Layer 5 of a small transformer language model trained on English Wikipedia (12 layers, counted from 0, width 64).
A neuron's activation on a vector x is SiLU(gate . x) times (in . x), where the dot is the dot product.
The model reads these tokens: "15" " |" " Sen" "ior" " |" " W" "ash" "ington" "," " D" "." "C" "." " |\n" "|" " Sc" "oot" "er" " Bar" "ry" " |" " " "10" " |" " Gu" "ard" " |" " " "6" "-" "4" " |"

The vector x that enters this layer's MLP at each token. A number n stands for n times 0.021.
0 "15": -152 44 125 111 -42 -181 -116 -72 74 395 -74 -105 -124 169 -45 12 168 45 162 35 13 193 35 -1 3 -160 -149 82 111 -44 311 -125 -56 -182 -150 128 94 -26 60 -175 202 217 146 -135 89 -193 54 31 -283 25 -402 -121 86 49 -80 -36 109 135 -45 30 97 42 -27 -53
1 " |": -153 0 -220 88 -159 -85 -240 -22 192 2 -217 -282 -110 34 -125 91 151 194 113 220 79 -187 -83 -27 -28 99 83 80 24 57 250 -100 -27 -142 -51 144 87 -373 77 -114 69 142 -27 -39 79 -144 -76 94 -296 -41 -186 40 -131 316 -172 38 180 144 72 49 -168 145 64 -205
2 " Sen": -161 69 175 -95 109 -63 18 -97 178 178 -129 -113 -36 -99 -346 126 39 -84 315 307 37 -137 -222 -359 185 11 -119 -51 37 -137 43 -210 -210 -228 181 33 -40 59 -24 -197 32 -44 -248 -41 -3 -141 74 -101 -129 205 -50 176 -123 299 -69 -202 328 134 17 15 -411 288 -180 237
3 "ior": -278 121 -103 -206 21 -258 -2 36 -68 98 -319 -182 -50 -35 -182 53 176 -73 -8 244 -12 1 -37 -202 -52 98 -376 -119 80 52 289 -91 86 -99 21 -67 20 -38 155 -108 97 153 117 82 -17 -69 -5 -202 -139 49 -46 189 -39 176 -192 -18 151 114 36 14 -57 19 -188 -123
4 " |": -197 -31 -257 -42 -115 17 -198 -37 211 -45 -286 -232 -150 -10 -140 24 146 160 17 295 76 -367 27 -123 -18 293 -63 10 42 8 175 -63 -12 -175 99 37 36 -323 118 -41 7 126 14 -53 2 -75 84 14 -237 12 -188 22 -61 450 -292 109 186 191 58 76 -98 131 11 -190
5 " W": -85 -9 -79 -117 -22 -159 33 -205 141 46 -214 29 -378 37 -217 94 109 -60 97 337 146 -237 -106 -160 95 -69 -53 -41 -61 -259 45 171 -90 -346 83 -63 -69 -53 -182 -121 -50 219 -52 -53 145 -153 59 57 19 129 -185 -202 -254 370 -258 -91 329 52 14 -127 -208 206 -16 214
6 "ash": -115 174 -82 -96 78 -269 -49 113 -36 75 -128 -216 -277 -28 -254 34 162 156 199 -30 81 55 -137 -66 62 -138 -146 23 87 86 -71 11 83 -182 -172 77 19 5 -37 -91 -26 121 138 284 94 -196 68 -254 100 95 -169 -101 -164 216 -151 -313 40 7 -84 -28 -47 180 78 86
7 "ington": -367 5 -6 -76 121 -129 50 159 -53 183 -93 -303 -159 50 -246 16 184 135 91 -13 48 -103 -276 -2 139 -2 -153 -186 -117 63 165 -44 92 -148 -117 74 -72 -114 112 -185 -58 152 247 159 -26 -103 112 -244 -9 110 -264 13 80 152 -235 -42 238 -50 -79 62 -4 -68 -146 23
8 ",": -365 -47 113 -56 -94 37 -17 -101 146 53 -157 -324 -276 -29 -163 181 285 134 156 253 41 -86 -256 124 57 -122 -22 -8 91 -189 34 -113 49 -53 161 60 -205 -183 74 -57 -105 119 128 -237 209 -158 80 63 -207 120 -289 -37 -43 227 -256 -36 179 147 196 152 -38 51 -195 -81
9 " D": -94 29 -123 -127 -206 -29 -62 -156 214 194 -159 -24 -294 47 -216 254 194 -80 79 169 107 -200 -130 -150 -14 -318 -24 -51 -77 -44 81 172 -114 -314 50 -47 -29 -104 -86 -186 -67 177 50 -71 231 -179 112 -104 52 -55 -24 -2 4 214 -162 -8 303 130 95 -275 -295 230 158 -58
10 ".": -226 -86 111 -126 -17 -341 -80 47 -67 -20 -30 59 -423 69 -163 95 97 -10 39 -11 -23 -159 -142 -345 30 -93 -78 72 -104 178 -178 45 -46 -49 211 51 85 -70 102 -139 -77 -28 20 -5 -20 56 -117 -157 -197 -14 -56 -26 -149 88 -423 -138 102 188 261 -110 16 207 6 2
11 "C": 17 -39 152 -113 -170 8 -107 -129 -132 35 20 58 -361 231 -126 -32 57 -371 130 170 -21 -169 -112 -325 68 -275 12 17 -143 -34 -43 -70 9 -140 -153 148 -121 -7 16 -166 -116 47 -135 177 124 -9 202 -146 180 71 -151 -23 32 207 -270 -150 183 31 166 -111 -27 12 116 -31
12 ".": -200 14 156 -8 -133 -6 -1 -137 -146 -84 -60 -81 -411 113 -158 135 87 -10 149 -28 -68 -179 -72 -155 6 -112 -31 4 -200 157 -76 46 152 -134 190 51 -141 -170 107 -141 -64 -18 -6 4 47 74 77 -63 -210 49 -155 92 -53 117 -225 -61 58 75 207 20 278 126 -78 11
13 " |\n": -371 -247 -86 157 -70 134 -124 -244 -140 42 114 -152 27 -135 -419 33 24 109 89 176 -209 -25 188 -16 -147 228 111 -175 -77 105 -133 -188 -193 -56 120 82 -180 -216 -32 -155 -49 -45 -239 -2 219 -97 204 -111 -249 69 -189 77 -132 134 -36 -25 144 85 164 -427 2 230 101 -139
14 "|": -156 -46 -214 -12 28 -103 -283 -199 36 -10 -103 -215 10 6 -129 58 339 87 178 358 -35 -263 18 -249 -29 285 103 174 228 46 160 -328 -104 -362 -35 69 74 -317 -43 -78 -39 195 105 -222 85 -61 3 97 -165 -93 -21 77 -137 203 -138 -11 280 205 61 -160 -254 295 198 -188
15 " Sc": -33 141 48 -244 -159 -69 66 -158 261 205 -219 38 -368 34 -5 86 252 -52 276 247 -94 83 -260 -459 73 74 33 -117 136 -228 -31 52 -124 -276 -41 -84 -41 -76 -40 -14 -217 111 -214 -154 76 -298 28 -19 151 185 -10 33 -116 265 -122 -96 301 84 186 -144 -361 285 148 -19
16 "oot": -208 -8 63 71 78 -172 -69 235 -50 144 -246 -16 -389 77 27 -45 134 -19 54 14 -54 22 -174 -85 68 87 -196 -130 8 138 -26 -45 18 -208 -30 127 -9 -128 145 -76 -25 137 294 264 -59 -53 134 -293 98 -239 -21 17 -172 159 -111 -208 32 -128 -62 -105 -46 190 132 95
17 "er": -339 -65 116 -64 -150 -73 54 109 -47 219 -107 -255 -368 142 -151 9 80 94 102 -60 -110 -39 -167 -40 27 48 -97 -105 10 107 216 66 -118 -171 -137 -16 -126 -188 178 -70 -141 66 113 52 -64 25 62 -55 -87 111 42 76 -122 117 -48 13 328 -121 32 6 61 -137 -105 -70
18 " Bar": -200 22 100 -152 -244 117 45 38 176 210 -255 -144 -277 152 -108 -5 68 108 151 -7 196 -41 -345 -77 49 -11 -236 -66 -146 -112 85 -21 20 -252 -91 -27 -66 -78 -47 -59 -205 285 52 -61 48 -33 187 -37 25 213 -45 -44 -294 145 -209 46 291 -35 142 9 -47 376 148 116
19 "ry": -265 -106 -4 87 -24 -186 194 -6 -106 174 -10 -251 -293 32 -249 5 95 -21 49 17 0 -177 -142 -46 168 -160 -181 -124 -89 237 67 -7 -28 -92 -77 171 -53 -27 172 -64 -66 128 103 154 -164 -36 237 -152 -109 -70 18 61 -204 39 -270 -104 344 -54 -44 -17 -11 91 -56 22
20 " |": -277 -75 -98 111 -107 -27 -48 -60 157 -47 -94 -340 -219 -81 -269 -23 196 81 7 191 35 -401 -8 -92 59 179 21 42 -107 38 22 -124 -58 -247 -34 109 -72 -363 51 -125 -158 124 -26 -153 -6 -88 66 210 -338 -25 -134 -70 -218 149 -280 20 136 122 74 64 -102 139 102 -308
21 " ": -173 -181 -7 95 -42 -120 153 -149 2 94 -141 63 -128 -65 -160 140 126 215 267 426 -115 -381 -103 -189 1 141 29 -4 -5 72 50 -34 -43 -200 15 38 -267 -70 -96 -149 51 -119 -27 -201 251 -301 -43 229 -227 -108 -24 -127 -109 98 -266 -197 78 202 17 -21 -61 127 96 -201
22 "10": -30 -89 207 85 110 -259 112 38 -69 30 -188 -51 -38 299 -136 108 135 -80 231 167 -56 -187 44 -223 -88 86 -154 -36 -74 74 104 -129 137 -155 70 -62 -41 73 -187 -171 -117 185 -14 -4 73 -235 -152 150 -117 -86 -295 -164 -86 -46 -63 -259 81 240 -46 -45 44 191 68 -236
23 " |": -60 66 -89 46 4 -101 -133 -71 142 -136 -255 -313 -81 70 -52 40 64 78 121 354 82 -366 72 -14 14 108 62 39 -86 19 252 79 113 -152 50 40 53 -273 8 -45 -67 35 -97 86 -4 -110 -175 196 -260 -35 -175 74 -191 137 -91 -222 163 189 60 11 -147 231 17 -369
24 " Gu": -185 67 179 -295 139 -65 119 -41 89 212 -118 -227 -98 -21 -76 185 -104 -147 171 331 160 -216 -258 -228 40 -31 -171 1 -63 -224 75 205 -7 -125 121 149 22 14 -187 -202 -22 -27 -195 -57 111 -206 -51 72 -22 214 -118 -185 -340 192 -71 -208 169 139 135 -138 -87 473 -174 138
25 "ard": -127 31 -85 -130 34 -147 177 113 -127 115 -153 -226 -177 -151 -132 -27 -2 43 156 138 22 -76 -96 -85 19 -75 -163 -145 -143 126 279 260 224 -33 -70 91 134 -131 154 -123 157 171 180 213 -174 -208 152 -283 22 193 -16 116 -85 110 -75 -180 81 103 -45 -125 -35 144 -93 -136
26 " |": -206 -101 -191 7 -82 69 -109 43 228 -91 -210 -307 -207 -36 -108 -16 123 107 15 203 93 -422 43 -7 40 175 -32 14 -48 -31 159 -26 84 -164 44 129 44 -288 149 -93 -184 65 6 44 -2 -56 108 11 -235 131 -139 -15 -27 335 -333 57 121 155 96 -2 -192 149 -16 -221
27 " ": -121 -199 -73 103 21 -57 79 -38 42 115 -157 39 -211 21 -112 137 73 242 243 431 -51 -453 -102 -117 -20 174 10 19 0 3 -9 62 38 -154 97 60 -174 -22 -62 -97 -67 -182 -45 -138 210 -239 -3 52 -191 -4 -20 -128 -32 182 -360 -162 115 143 -13 -136 -105 109 25 -26
28 "6": 7 -115 187 93 179 -179 57 81 85 6 -112 -115 -222 239 -193 146 1 -133 187 217 -50 -253 7 -233 -133 146 -50 -150 -106 155 44 116 197 -95 59 -177 68 105 -153 -106 -86 85 -38 -68 71 -246 -119 64 -113 70 -171 -139 -48 -5 -230 -282 146 90 -5 -109 6 26 -52 -121
29 "-": 46 -24 63 -7 -96 -15 75 -157 11 -23 -87 -166 -229 286 173 -102 113 -10 176 429 102 -217 -3 -65 -51 -64 82 -274 -18 -52 150 229 168 -106 162 -9 -140 22 -28 -36 -172 13 -109 149 102 -227 -2 1 -243 133 69 208 -189 -19 -198 -149 25 206 55 -232 -14 240 -88 -174
30 "4": 31 -98 139 94 77 -77 61 123 -72 31 -152 -65 -377 71 -16 100 -23 -109 99 229 51 -202 56 -185 72 43 17 -108 106 47 134 151 141 -36 -50 -3 65 -55 -47 -116 -142 89 -112 107 35 -212 171 -121 -137 46 -265 -108 -49 -26 -149 -380 66 236 95 -303 136 -111 -96 -86
31 " |": -42 117 -34 106 -95 87 -120 2 132 -224 -303 -266 -198 55 -21 -15 28 105 134 266 -9 -392 8 38 4 -10 94 21 15 93 246 133 131 -154 -19 86 28 -256 17 -107 -84 -13 -102 112 -7 -53 -37 29 -196 124 -178 32 -138 195 -76 -227 130 188 159 -177 -148 122 -8 -211

Each question shows the input weights of one neuron of the MLP. A number n stands for n times 0.0025.

n82 gate: -26 187 0 142 -128 -25 -153 -18 -89 -93 7 -50 33 -52 104 236 127 35 -24 -50 31 -121 -139 -7 135 -64 -172 202 51 -44 -70 -10 110 -129 160 -53 -88 -140 46 -174 5 86 25 -189 -10 175 -55 194 -147 -67 85 64 -49 -12 48 80 140 203 -169 127 -298 56 124 167
n82 in: 1 -170 -255 -46 -44 -19 15 -161 71 -285 78 -133 6 -164 203 82 90 62 153 -40 -33 -64 154 -52 -112 16 85 132 26 136 0 -41 -156 73 -47 90 135 -37 87 -226 15 33 102 -20 18 -12 -104 65 166 -53 -180 135 136 63 -84 49 25 -64 -21 144 106 -238 -22 172
On which three tokens does it fire most, strongest first? 14 "|", 1 " |", 4 " |"

n2 gate: 3 26 -110 44 40 46 -11 -115 26 -27 13 30 -86 35 30 50 257 -33 -98 124 17 -12 135 281 -52 -2 -49 -46 -159 -36 66 -33 -42 -91 -42 -83 32 85 24 -119 -12 -119 62 -28 44 -35 -129 -158 -35 -66 7 -75 -31 -18 39 22 -22 123 -15 27 -21 64 9 51
n2 in: 120 199 2 101 -49 27 -67 148 -17 -59 45 102 19 -109 -16 2 -80 66 92 99 71 -89 -120 12 -49 -103 -98 110 153 54 72 20 36 35 -103 85 -27 13 -68 -1 55 -45 -99 118 -70 -53 -62 -19 -175 -30 -121 29 -68 114 161 -88 6 -14 30 -204 -34 -5 -3 58
On which three tokens does it fire most, strongest first? 31 " |", 23 " |", 1 " |"

n101 gate: 171 63 13 317 46 -51 -2 138 41 153 -17 253 -21 -226 109 -12 -75 7 -292 166 -33 9 80 -158 -89 -43 -210 -86 58 -25 23 -46 -186 9 5 -78 -23 -92 -44 16 -171 -161 -20 56 243 -182 -41 -4 144 -231 -84 38 -221 -22 -40 138 -88 42 -111 187 15 -77 35 16
n101 in: 229 127 -43 170 -266 -186 -80 27 93 32 -213 -46 -3 -106 -97 -162 -49 -47 -118 60 34 65 136 82 -220 -135 -62 86 -223 -6 95 19 -128 264 -118 194 -27 134 146 8 103 -62 299 -72 208 -3 73 -175 178 50 -113 136 100 95 68 130 3 232 -123 -101 8 196 -4 -3
On which token does it fire most? 16 "oot"

n120 gate: 2 78 -153 159 18 -100 143 -25 92 -38 -224 150 69 -244 19 71 -240 45 -62 76 251 90 -52 29 41 -344 -60 -8 25 42 -23 -120 187 72 10 -136 -32 253 130 38 5 91 -132 76 27 -256 135 47 29 107 118 -118 -15 95 2 -114 24 -108 -108 28 -75 -14 -6 -14
n120 in: 94 -62 -299 -127 -65 -100 -52 -21 -70 60 -82 -63 119 -1 -132 147 142 -279 8 2 11 163 145 33 -93 296 -68 -72 41 100 -4 205 -138 205 53 199 9 -231 -73 81 -85 173 98 44 76 50 135 -20 -42 182 -196 21 -109 -141 5 -97 40 -171 -18 200 -194 -243 192 123
On which token does it fire most? 6 "ash"

n34 gate: -78 45 -27 -50 -48 45 124 35 106 -92 -139 51 -37 49 79 5 -70 -9 105 -94 -76 133 -14 63 -9 -25 120 -30 -67 15 -50 -21 12 -46 11 -58 109 -30 91 -3 33 60 17 -78 50 -23 33 149 68 -119 13 52 -57 98 -61 -89 97 64 28 -103 -12 -61 11 125
n34 in: -3 34 170 -30 -19 76 46 10 86 61 -74 103 13 -107 110 -8 -4 71 -91 28 -13 132 40 -158 -85 149 -78 49 -22 80 -62 114 -67 6 2 137 -98 25 65 -68 -122 54 -163 73 0 2 29 95 -40 22 -86 72 -65 -46 -14 1 2 -97 89 -35 36 94 144 69
On which three tokens does it fire most, strongest first? 15 " Sc", 18 " Bar", 16 "oot"

n23 gate: 16 54 -25 52 -70 -137 -37 102 -190 249 -228 57 158 -50 -91 100 -49 77 225 -283 6 -58 200 200 -74 -176 120 -53 -69 -47 -178 -86 -201 55 -87 -15 -352 6 40 -21 -72 19 23 28 -80 -77 -248 -316 -40 9 23 -41 9 -86 -85 -67 -132 102 299 -223 -115 -130 -273 9
n23 in: -262 -230 130 206 1 69 85 153 43 179 -53 -84 172 -203 -19 -160 118 135 -5 -134 8 37 26 -160 19 -193 -19 362 -210 -148 6 84 -119 77 -91 41 174 105 269 176 -187 -53 -49 2 229 -28 -24 -13 109 -65 -11 76 -212 412 85 -65 -79 -77 -47 -188 -29 -3 77 -141
On which token does it fire most, and how strongly? 13 " |\n", at about 94

n86 gate: 26 -34 -10 -48 171 240 -27 151 -75 80 36 177 -30 -141 -255 6 -40 -5 -218 243 110 -34 35 -172 113 98 120 44 -96 106 51 27 32 -157 95 101 54 -43 185 -97 227 51 -184 68 -120 213 -32 -136 51 111 -59 -166 102 -278 99 70 -51 161 33 -19 -73 -13 -225 36
n86 in: 141 7 222 -47 103 77 -44 146 113 -102 -11 -231 -13 -226 -202 184 -141 26 -102 -14 -238 -29 -82 -149 53 -177 46 -152 -50 35 184 -3 -18 -47 -94 -87 -229 -62 -25 329 91 90 33 67 27 -122 -81 20 -110 -115 -19 84 -15 67 -46 81 -60 107 172 -179 -17 -154 34 219
On which three tokens does it fire most, strongest first? 2 " Sen", 30 "4", 25 "ard"

n7 gate: -92 28 -125 75 54 -106 -57 39 31 82 145 43 145 -51 68 79 17 -98 -13 40 -42 -131 37 -145 -146 76 142 -38 264 98 -30 207 92 -79 214 123 119 41 26 -155 -144 145 147 1 -134 144 97 -110 4 40 45 -229 86 -208 -140 -17 -71 -88 65 -105 68 58 46 5
n7 in: 105 182 -31 13 -40 -84 -65 6 4 -212 -241 168 -63 114 -27 -12 84 -103 21 -247 72 -130 12 97 66 25 14 -75 -232 -59 5 -32 45 132 -158 -170 -32 54 -51 -307 -52 -10 129 -119 110 -35 -33 -70 29 105 18 9 -88 43 -60 33 69 176 93 41 -238 -76 -227 54
On which two tokens does it fire most, strongest first? 10 ".", 28 "6"

n117 gate: 26 -32 -12 274 -47 -70 17 25 -89 -9 -108 -82 167 -179 72 115 -228 140 -133 -76 -102 80 -160 -113 128 -208 17 -33 -196 -103 -119 -114 49 -131 -107 -7 87 -62 -58 -48 24 61 -42 -17 -95 -255 -46 -171 192 155 21 82 106 130 -179 56 38 -67 -107 173 94 -127 168 -15
n117 in: 116 106 26 110 -13 -50 -99 -115 79 -185 -151 -39 109 376 -86 89 -41 100 35 40 108 131 -115 56 -140 -3 44 -16 -245 230 99 -102 30 135 90 38 -175 66 -20 -29 272 -162 147 156 92 160 -194 37 171 -105 -129 -94 167 -91 10 -42 172 -184 21 203 81 137 -121 69
On which token does it fire most? 7 "ington"

n5 gate: -58 78 -45 -73 -239 -2 -48 76 65 -84 53 -34 85 62 11 20 -270 -53 167 67 -130 25 83 -65 -29 -150 -49 79 75 -76 201 14 89 175 -79 54 -196 174 46 30 -50 -115 270 18 -282 -13 -95 102 -82 -15 161 47 -128 201 -122 26 1 190 5 -18 36 -115 173 199
n5 in: -125 8 -50 88 79 129 -292 69 -203 -20 113 -98 94 99 112 28 -122 -41 158 187 12 -77 170 -135 96 -203 84 89 226 54 -62 -77 63 -261 -45 95 84 -111 -108 128 159 52 -173 19 -262 -5 -46 -151 -48 -113 -83 186 -53 41 182 145 88 -146 225 -38 203 -76 -87 -44
On which two tokens does it fire most, strongest first? 31 " |", 11 "C"

n1 gate: 209 -111 -28 -70 -8 103 17 92 -24 194 -182 -182 24 -233 -125 -82 202 -83 -39 26 14 -17 -28 24 54 149 207 253 -52 33 100 29 -115 75 50 -97 135 133 111 -147 -24 -6 -157 -113 144 58 92 170 173 -52 -31 9 -183 -30 125 -32 -76 131 104 -83 180 68 -130 236
n1 in: 18 -58 46 -208 108 -202 -163 165 37 -11 188 -158 89 45 85 -79 -110 224 63 10 6 15 89 -120 -89 -147 10 19 214 19 107 63 -34 14 132 13 -69 116 -173 -132 87 -158 -62 -72 -135 180 -182 -201 -110 14 -72 156 -59 -80 -113 101 193 -61 17 239 -43 202 201 6
On which three tokens does it fire most, strongest first? 24 " Gu", 2 " Sen", 14 "|"

n123 gate: 68 -60 -107 139 -34 110 -90 -27 64 -54 307 23 38 -4 -34 229 22 -203 159 -43 -2 -31 18 8 78 292 99 31 3 -84 -64 -95 45 -70 -211 -37 -4 30 -164 -85 -341 33 17 -132 -209 -186 103 -109 -105 -98 -51 -137 -105 -144 24 -82 -131 20 -34 164 42 100 -53 14
n123 in: -188 -177 -21 150 104 118 81 -80 -163 156 17 -101 30 133 159 115 153 -194 -130 -169 31 11 121 88 30 87 79 -128 -127 -67 -38 -211 130 103 -119 6 29 -45 17 -141 175 19 -230 -22 13 23 -43 161 4 53 -172 -61 -213 111 -171 -111 -132 77 -156 52 -157 -200 111 -106
On which token does it fire most? 20 " |"

n80 gate: 180 230 138 293 12 -75 18 144 -18 -312 129 -26 193 -14 99 184 -139 -36 98 101 179 -17 68 -121 -102 -110 82 89 96 4 102 87 60 -111 17 38 -6 -28 35 70 -130 -189 -21 -101 -110 -133 103 -162 20 62 -152 -139 154 129 -190 -9 46 56 -38 -115 -71 318 86 71
n80 in: -25 74 77 -243 -72 4 -195 120 100 97 111 30 63 265 -58 196 -296 191 18 -12 84 93 8 43 -131 151 57 -23 -28 -29 2 8 40 63 96 72 -18 44 -375 102 -189 13 -82 -67 -345 101 1 -93 63 -158 -69 -112 22 -33 -203 -114 256 130 -146 -83 -46 146 -178 84
On which three tokens does it fire most, strongest first? 24 " Gu", 28 "6", 2 " Sen"

n33 gate: 56 -45 67 -78 -13 143 -96 -191 84 -116 171 -8 -117 -209 41 79 151 131 -57 46 74 45 12 -112 -59 9 -4 159 94 138 27 7 116 -5 101 50 198 -178 70 20 75 122 20 -60 -28 77 114 40 -150 -27 -262 181 322 45 23 73 2 -240 33 -77 -50 -44 108 -210
n33 in: -146 -1 38 116 -23 -135 -9 -5 -112 -36 -74 43 -109 -109 -50 229 117 -125 -139 -83 169 -19 187 -130 93 85 116 210 33 -126 -7 84 24 -11 91 74 27 -222 43 12 -49 -123 61 -130 76 -143 216 36 -23 10 -105 221 320 -63 34 262 -132 134 26 29 73 -64 94 1
On which token does it fire most, and how strongly? 4 " |", at about 120

n121 gate: -103 -16 -26 281 -76 9 -49 -110 78 71 -58 -31 -116 175 -72 19 -6 102 -149 -15 26 211 183 1 102 -152 -98 -64 56 66 -153 18 -167 6 4 105 56 68 212 17 -127 -92 110 218 -75 -155 198 -29 178 -196 129 -106 -1 -41 -139 12 -52 109 -14 -104 35 -137 64 -36
n121 in: -176 27 18 -71 5 -177 86 -196 -60 -128 -58 -21 -3 -57 -196 -113 -48 155 -110 -44 188 -134 105 30 7 -172 -36 5 -112 -33 94 -44 72 74 -82 111 54 -200 165 -21 -23 -101 -61 -6 -9 -95 -185 -261 198 -5 -16 -44 25 -131 -80 55 -91 72 -158 -134 107 -73 76 49
On which two tokens does it fire most, strongest first? 19 "ry", 6 "ash"

n114 gate: 82 -243 54 -57 139 103 71 -108 -206 284 133 -101 110 -90 18 161 -78 220 244 101 -104 9 146 254 0 30 31 40 72 -157 62 308 157 62 47 133 -52 -151 8 239 41 35 -106 54 46 -88 -190 125 -29 58 106 81 120 -138 -58 -47 -235 -180 -1 -33 129 -169 -157 -12
n114 in: -94 -96 -371 -110 -125 -5 -61 66 -169 -236 -142 -175 -86 -175 49 -35 147 -80 -75 -212 36 -120 -84 100 267 -125 92 91 142 -64 -55 158 28 98 195 -86 -173 -118 184 83 -124 1 -69 -22 110 27 -63 211 -230 78 222 -138 -68 -34 -124 -12 98 126 55 -39 -86 39 42 -109
On which three tokens does it fire most, strongest first? 29 "-", 27 " ", 21 " "

n39 gate: -24 217 87 63 48 -169 -14 76 -209 47 57 287 -153 82 -170 130 -110 112 112 -376 25 207 76 100 -62 44 0 -183 62 -263 -22 -289 124 14 83 -127 -106 -210 -16 225 -41 223 -139 276 249 50 -170 86 144 -81 133 60 -59 -4 82 1 -12 87 -8 7 54 -77 88 187
n39 in: -217 186 -129 -6 -63 81 -6 117 158 -38 123 -31 -150 80 -29 233 -275 120 -277 -198 -207 61 -170 -17 74 288 -127 -5 116 33 -106 197 -111 -71 -115 103 144 -153 -3 -69 65 91 -43 25 -116 290 125 -15 46 18 -284 -268 -64 -128 -165 251 147 234 137 91 -11 1 49 62
On which two tokens does it fire most, strongest first? 16 "oot", 6 "ash"

n45 gate: 97 -206 -12 -32 -139 -112 -134 -73 -82 18 -53 44 201 -8 -170 -176 -124 -25 -222 -174 -232 -89 -13 -26 57 11 -92 -214 105 -202 -130 -27 -167 -118 254 119 27 -68 70 20 -70 -159 -135 125 -83 -21 -96 12 63 157 -190 -53 23 -90 -101 -227 35 -11 101 35 86 -138 -3 -91
n45 in: 88 -116 6 -190 -158 -8 -60 -83 -265 6 -115 -91 149 85 -155 -202 4 -27 -129 -9 -221 -139 26 -61 116 -32 -82 -113 65 -210 -33 80 -41 5 62 59 72 -140 124 -41 29 -66 -46 180 10 -133 -146 -173 51 151 27 -161 -101 -172 52 -183 97 -56 86 114 159 -124 4 -15
On which three tokens does it fire most, strongest first? 11 "C", 13 " |\n", 10 "."

n48 gate: -68 -67 -21 14 -52 77 0 150 10 -27 -90 -157 -54 -59 56 -88 201 -69 -8 -138 -92 -116 163 160 110 121 -29 164 -15 -38 -128 60 -7 3 100 -2 -193 86 48 -50 -141 59 99 -4 1 -144 -140 78 24 170 20 -142 76 -42 256 -118 36 164 50 -81 186 111 37 71
n48 in: 3 28 26 -117 110 16 18 142 -38 22 70 -1 65 -123 123 -184 90 -129 13 -77 -172 -24 -66 96 -23 177 -86 169 -82 158 70 62 145 -168 114 111 -119 84 7 -66 0 -10 6 -75 52 -193 -133 71 -177 -27 32 14 -23 3 72 102 -18 -36 10 -98 47 156 75 -20
On which token does it fire most? 22 "10"

n92 gate: 128 -17 67 42 281 -80 7 -16 -75 -57 87 91 -189 -110 -126 7 -158 42 -150 -62 113 -209 36 -34 8 -51 -71 86 163 31 66 227 -19 21 7 177 -155 13 71 -32 -28 -289 -34 -162 37 -151 82 29 -1 83 -8 154 -70 161 127 -47 -100 -278 34 -157 -57 12 -54 0
n92 in: 60 -76 -73 83 123 -26 -84 40 -70 -125 -105 46 -39 -165 -100 68 -42 -32 -3 -99 -356 -233 -38 114 -55 -31 -98 -34 76 -140 -178 -46 -150 -151 55 106 68 -125 96 204 -67 120 -222 29 4 -134 17 238 -106 242 37 -52 -38 68 -22 60 220 -65 43 -113 140 -68 177 76
On which two tokens does it fire most, strongest first? 27 " ", 5 " W"

n69 gate: 123 -88 62 -113 -6 246 -210 44 87 69 -90 -56 72 -97 7 -124 35 37 -156 64 -191 126 59 -122 -87 236 -18 70 -75 48 109 -101 -129 183 -17 24 -363 161 144 -65 -153 55 109 -73 73 51 -42 -40 -148 162 76 -30 73 -14 -45 -142 -125 141 54 11 -54 -187 190 -23
n69 in: -320 -223 -31 -229 -161 -71 110 -116 -135 219 1 -57 291 -58 -10 79 51 -211 -35 -14 -64 -92 -33 -202 59 79 66 -75 -254 26 -265 124 77 135 161 36 112 -3 -19 -70 -78 21 0 -39 -14 -80 41 103 2 -50 -101 -166 -187 246 -34 -81 -141 -82 -299 -112 72 -315 107 175
On which two tokens does it fire most, strongest first? 13 " |\n", 21 " "

n42 gate: 33 -1 21 -76 28 110 -52 153 17 -34 -22 -110 -112 -21 -215 58 -80 -131 -74 36 26 -104 -56 -87 -86 -187 62 -169 -131 -219 153 90 30 -224 -30 105 91 71 1 -104 -254 -6 -105 -31 -80 -145 -1 147 -29 32 -342 -28 72 51 -29 -123 175 -60 94 -262 111 -171 -181 -147
n42 in: 66 -182 145 29 13 152 -94 142 74 67 -57 -30 -194 51 -328 -54 -117 -90 18 172 163 -187 26 -16 -162 -105 -37 -104 -106 -39 101 75 42 -147 49 173 62 -63 34 172 -55 145 77 -87 -284 7 -4 -88 -66 108 -133 39 134 -105 79 -74 108 -89 43 -14 31 79 -95 -92
On which token does it fire most? 30 "4"

n83 gate: -31 -179 -149 58 104 90 -119 194 16 5 -86 -46 36 -30 -11 52 180 31 21 42 -68 60 -138 -166 142 -1 -60 -101 -24 175 -177 38 75 -7 -8 -104 146 -39 52 -13 -104 118 27 -75 119 160 -83 29 -103 48 -107 -88 127 46 -129 75 -56 -193 -262 149 -31 -85 241 -10
n83 in: 92 37 39 163 14 -105 -78 111 -95 -179 83 -71 -298 151 -75 29 -127 -385 -149 -131 122 -137 29 -81 55 -191 -100 3 56 55 -111 -206 79 -41 -36 18 15 62 35 30 -20 54 5 154 106 -126 -30 143 -33 89 217 -274 -78 52 31 223 -187 -22 -111 -122 -134 171 -184 90
On which token does it fire most? 16 "oot"

n125 gate: 84 104 102 -107 -107 -23 55 -10 196 13 -112 36 18 63 98 -97 109 164 80 -171 15 -13 100 135 128 183 13 -14 181 -22 -91 0 8 86 24 46 -1 92 130 155 200 130 -54 18 -107 -78 159 41 48 218 142 -134 29 153 -13 -54 120 145 -28 74 -149 8 -189 188
n125 in: -118 -39 -104 -91 287 208 22 -2 -66 62 78 -72 -39 -31 -125 -29 -25 4 -116 200 -220 -109 -179 12 150 -21 70 132 -57 -61 21 174 172 28 -133 156 133 -2 -165 -9 159 83 -84 -38 134 -86 17 80 -141 7 105 207 69 -154 -160 -37 -67 -136 63 78 -217 -124 193 -42
On which token does it fire most, and how strongly? 2 " Sen", at about 35

n32 gate: 138 141 66 -43 -128 -85 158 117 -24 9 -318 183 91 137 61 -45 -23 109 -74 -158 -58 -143 32 -97 -182 -136 -186 -45 -76 148 65 -82 66 -194 61 103 83 82 44 151 54 -86 20 -4 -16 66 -140 -72 96 -311 -140 -238 -307 -1 -70 -77 133 -136 -7 -288 44 -128 -85 277
n32 in: 152 -124 243 -10 -76 -38 107 139 -164 84 34 73 6 -161 -19 111 1 -92 155 -172 121 -91 86 -122 -48 -272 95 -158 -156 29 0 71 -22 -126 89 70 -5 -291 -77 -1 2 -112 -10 -161 -170 265 -214 -209 -158 132 -6 -198 -7 -38 -7 -30 172 -176 195 8 -51 190 -68 6
On which token does it fire most? 10 "."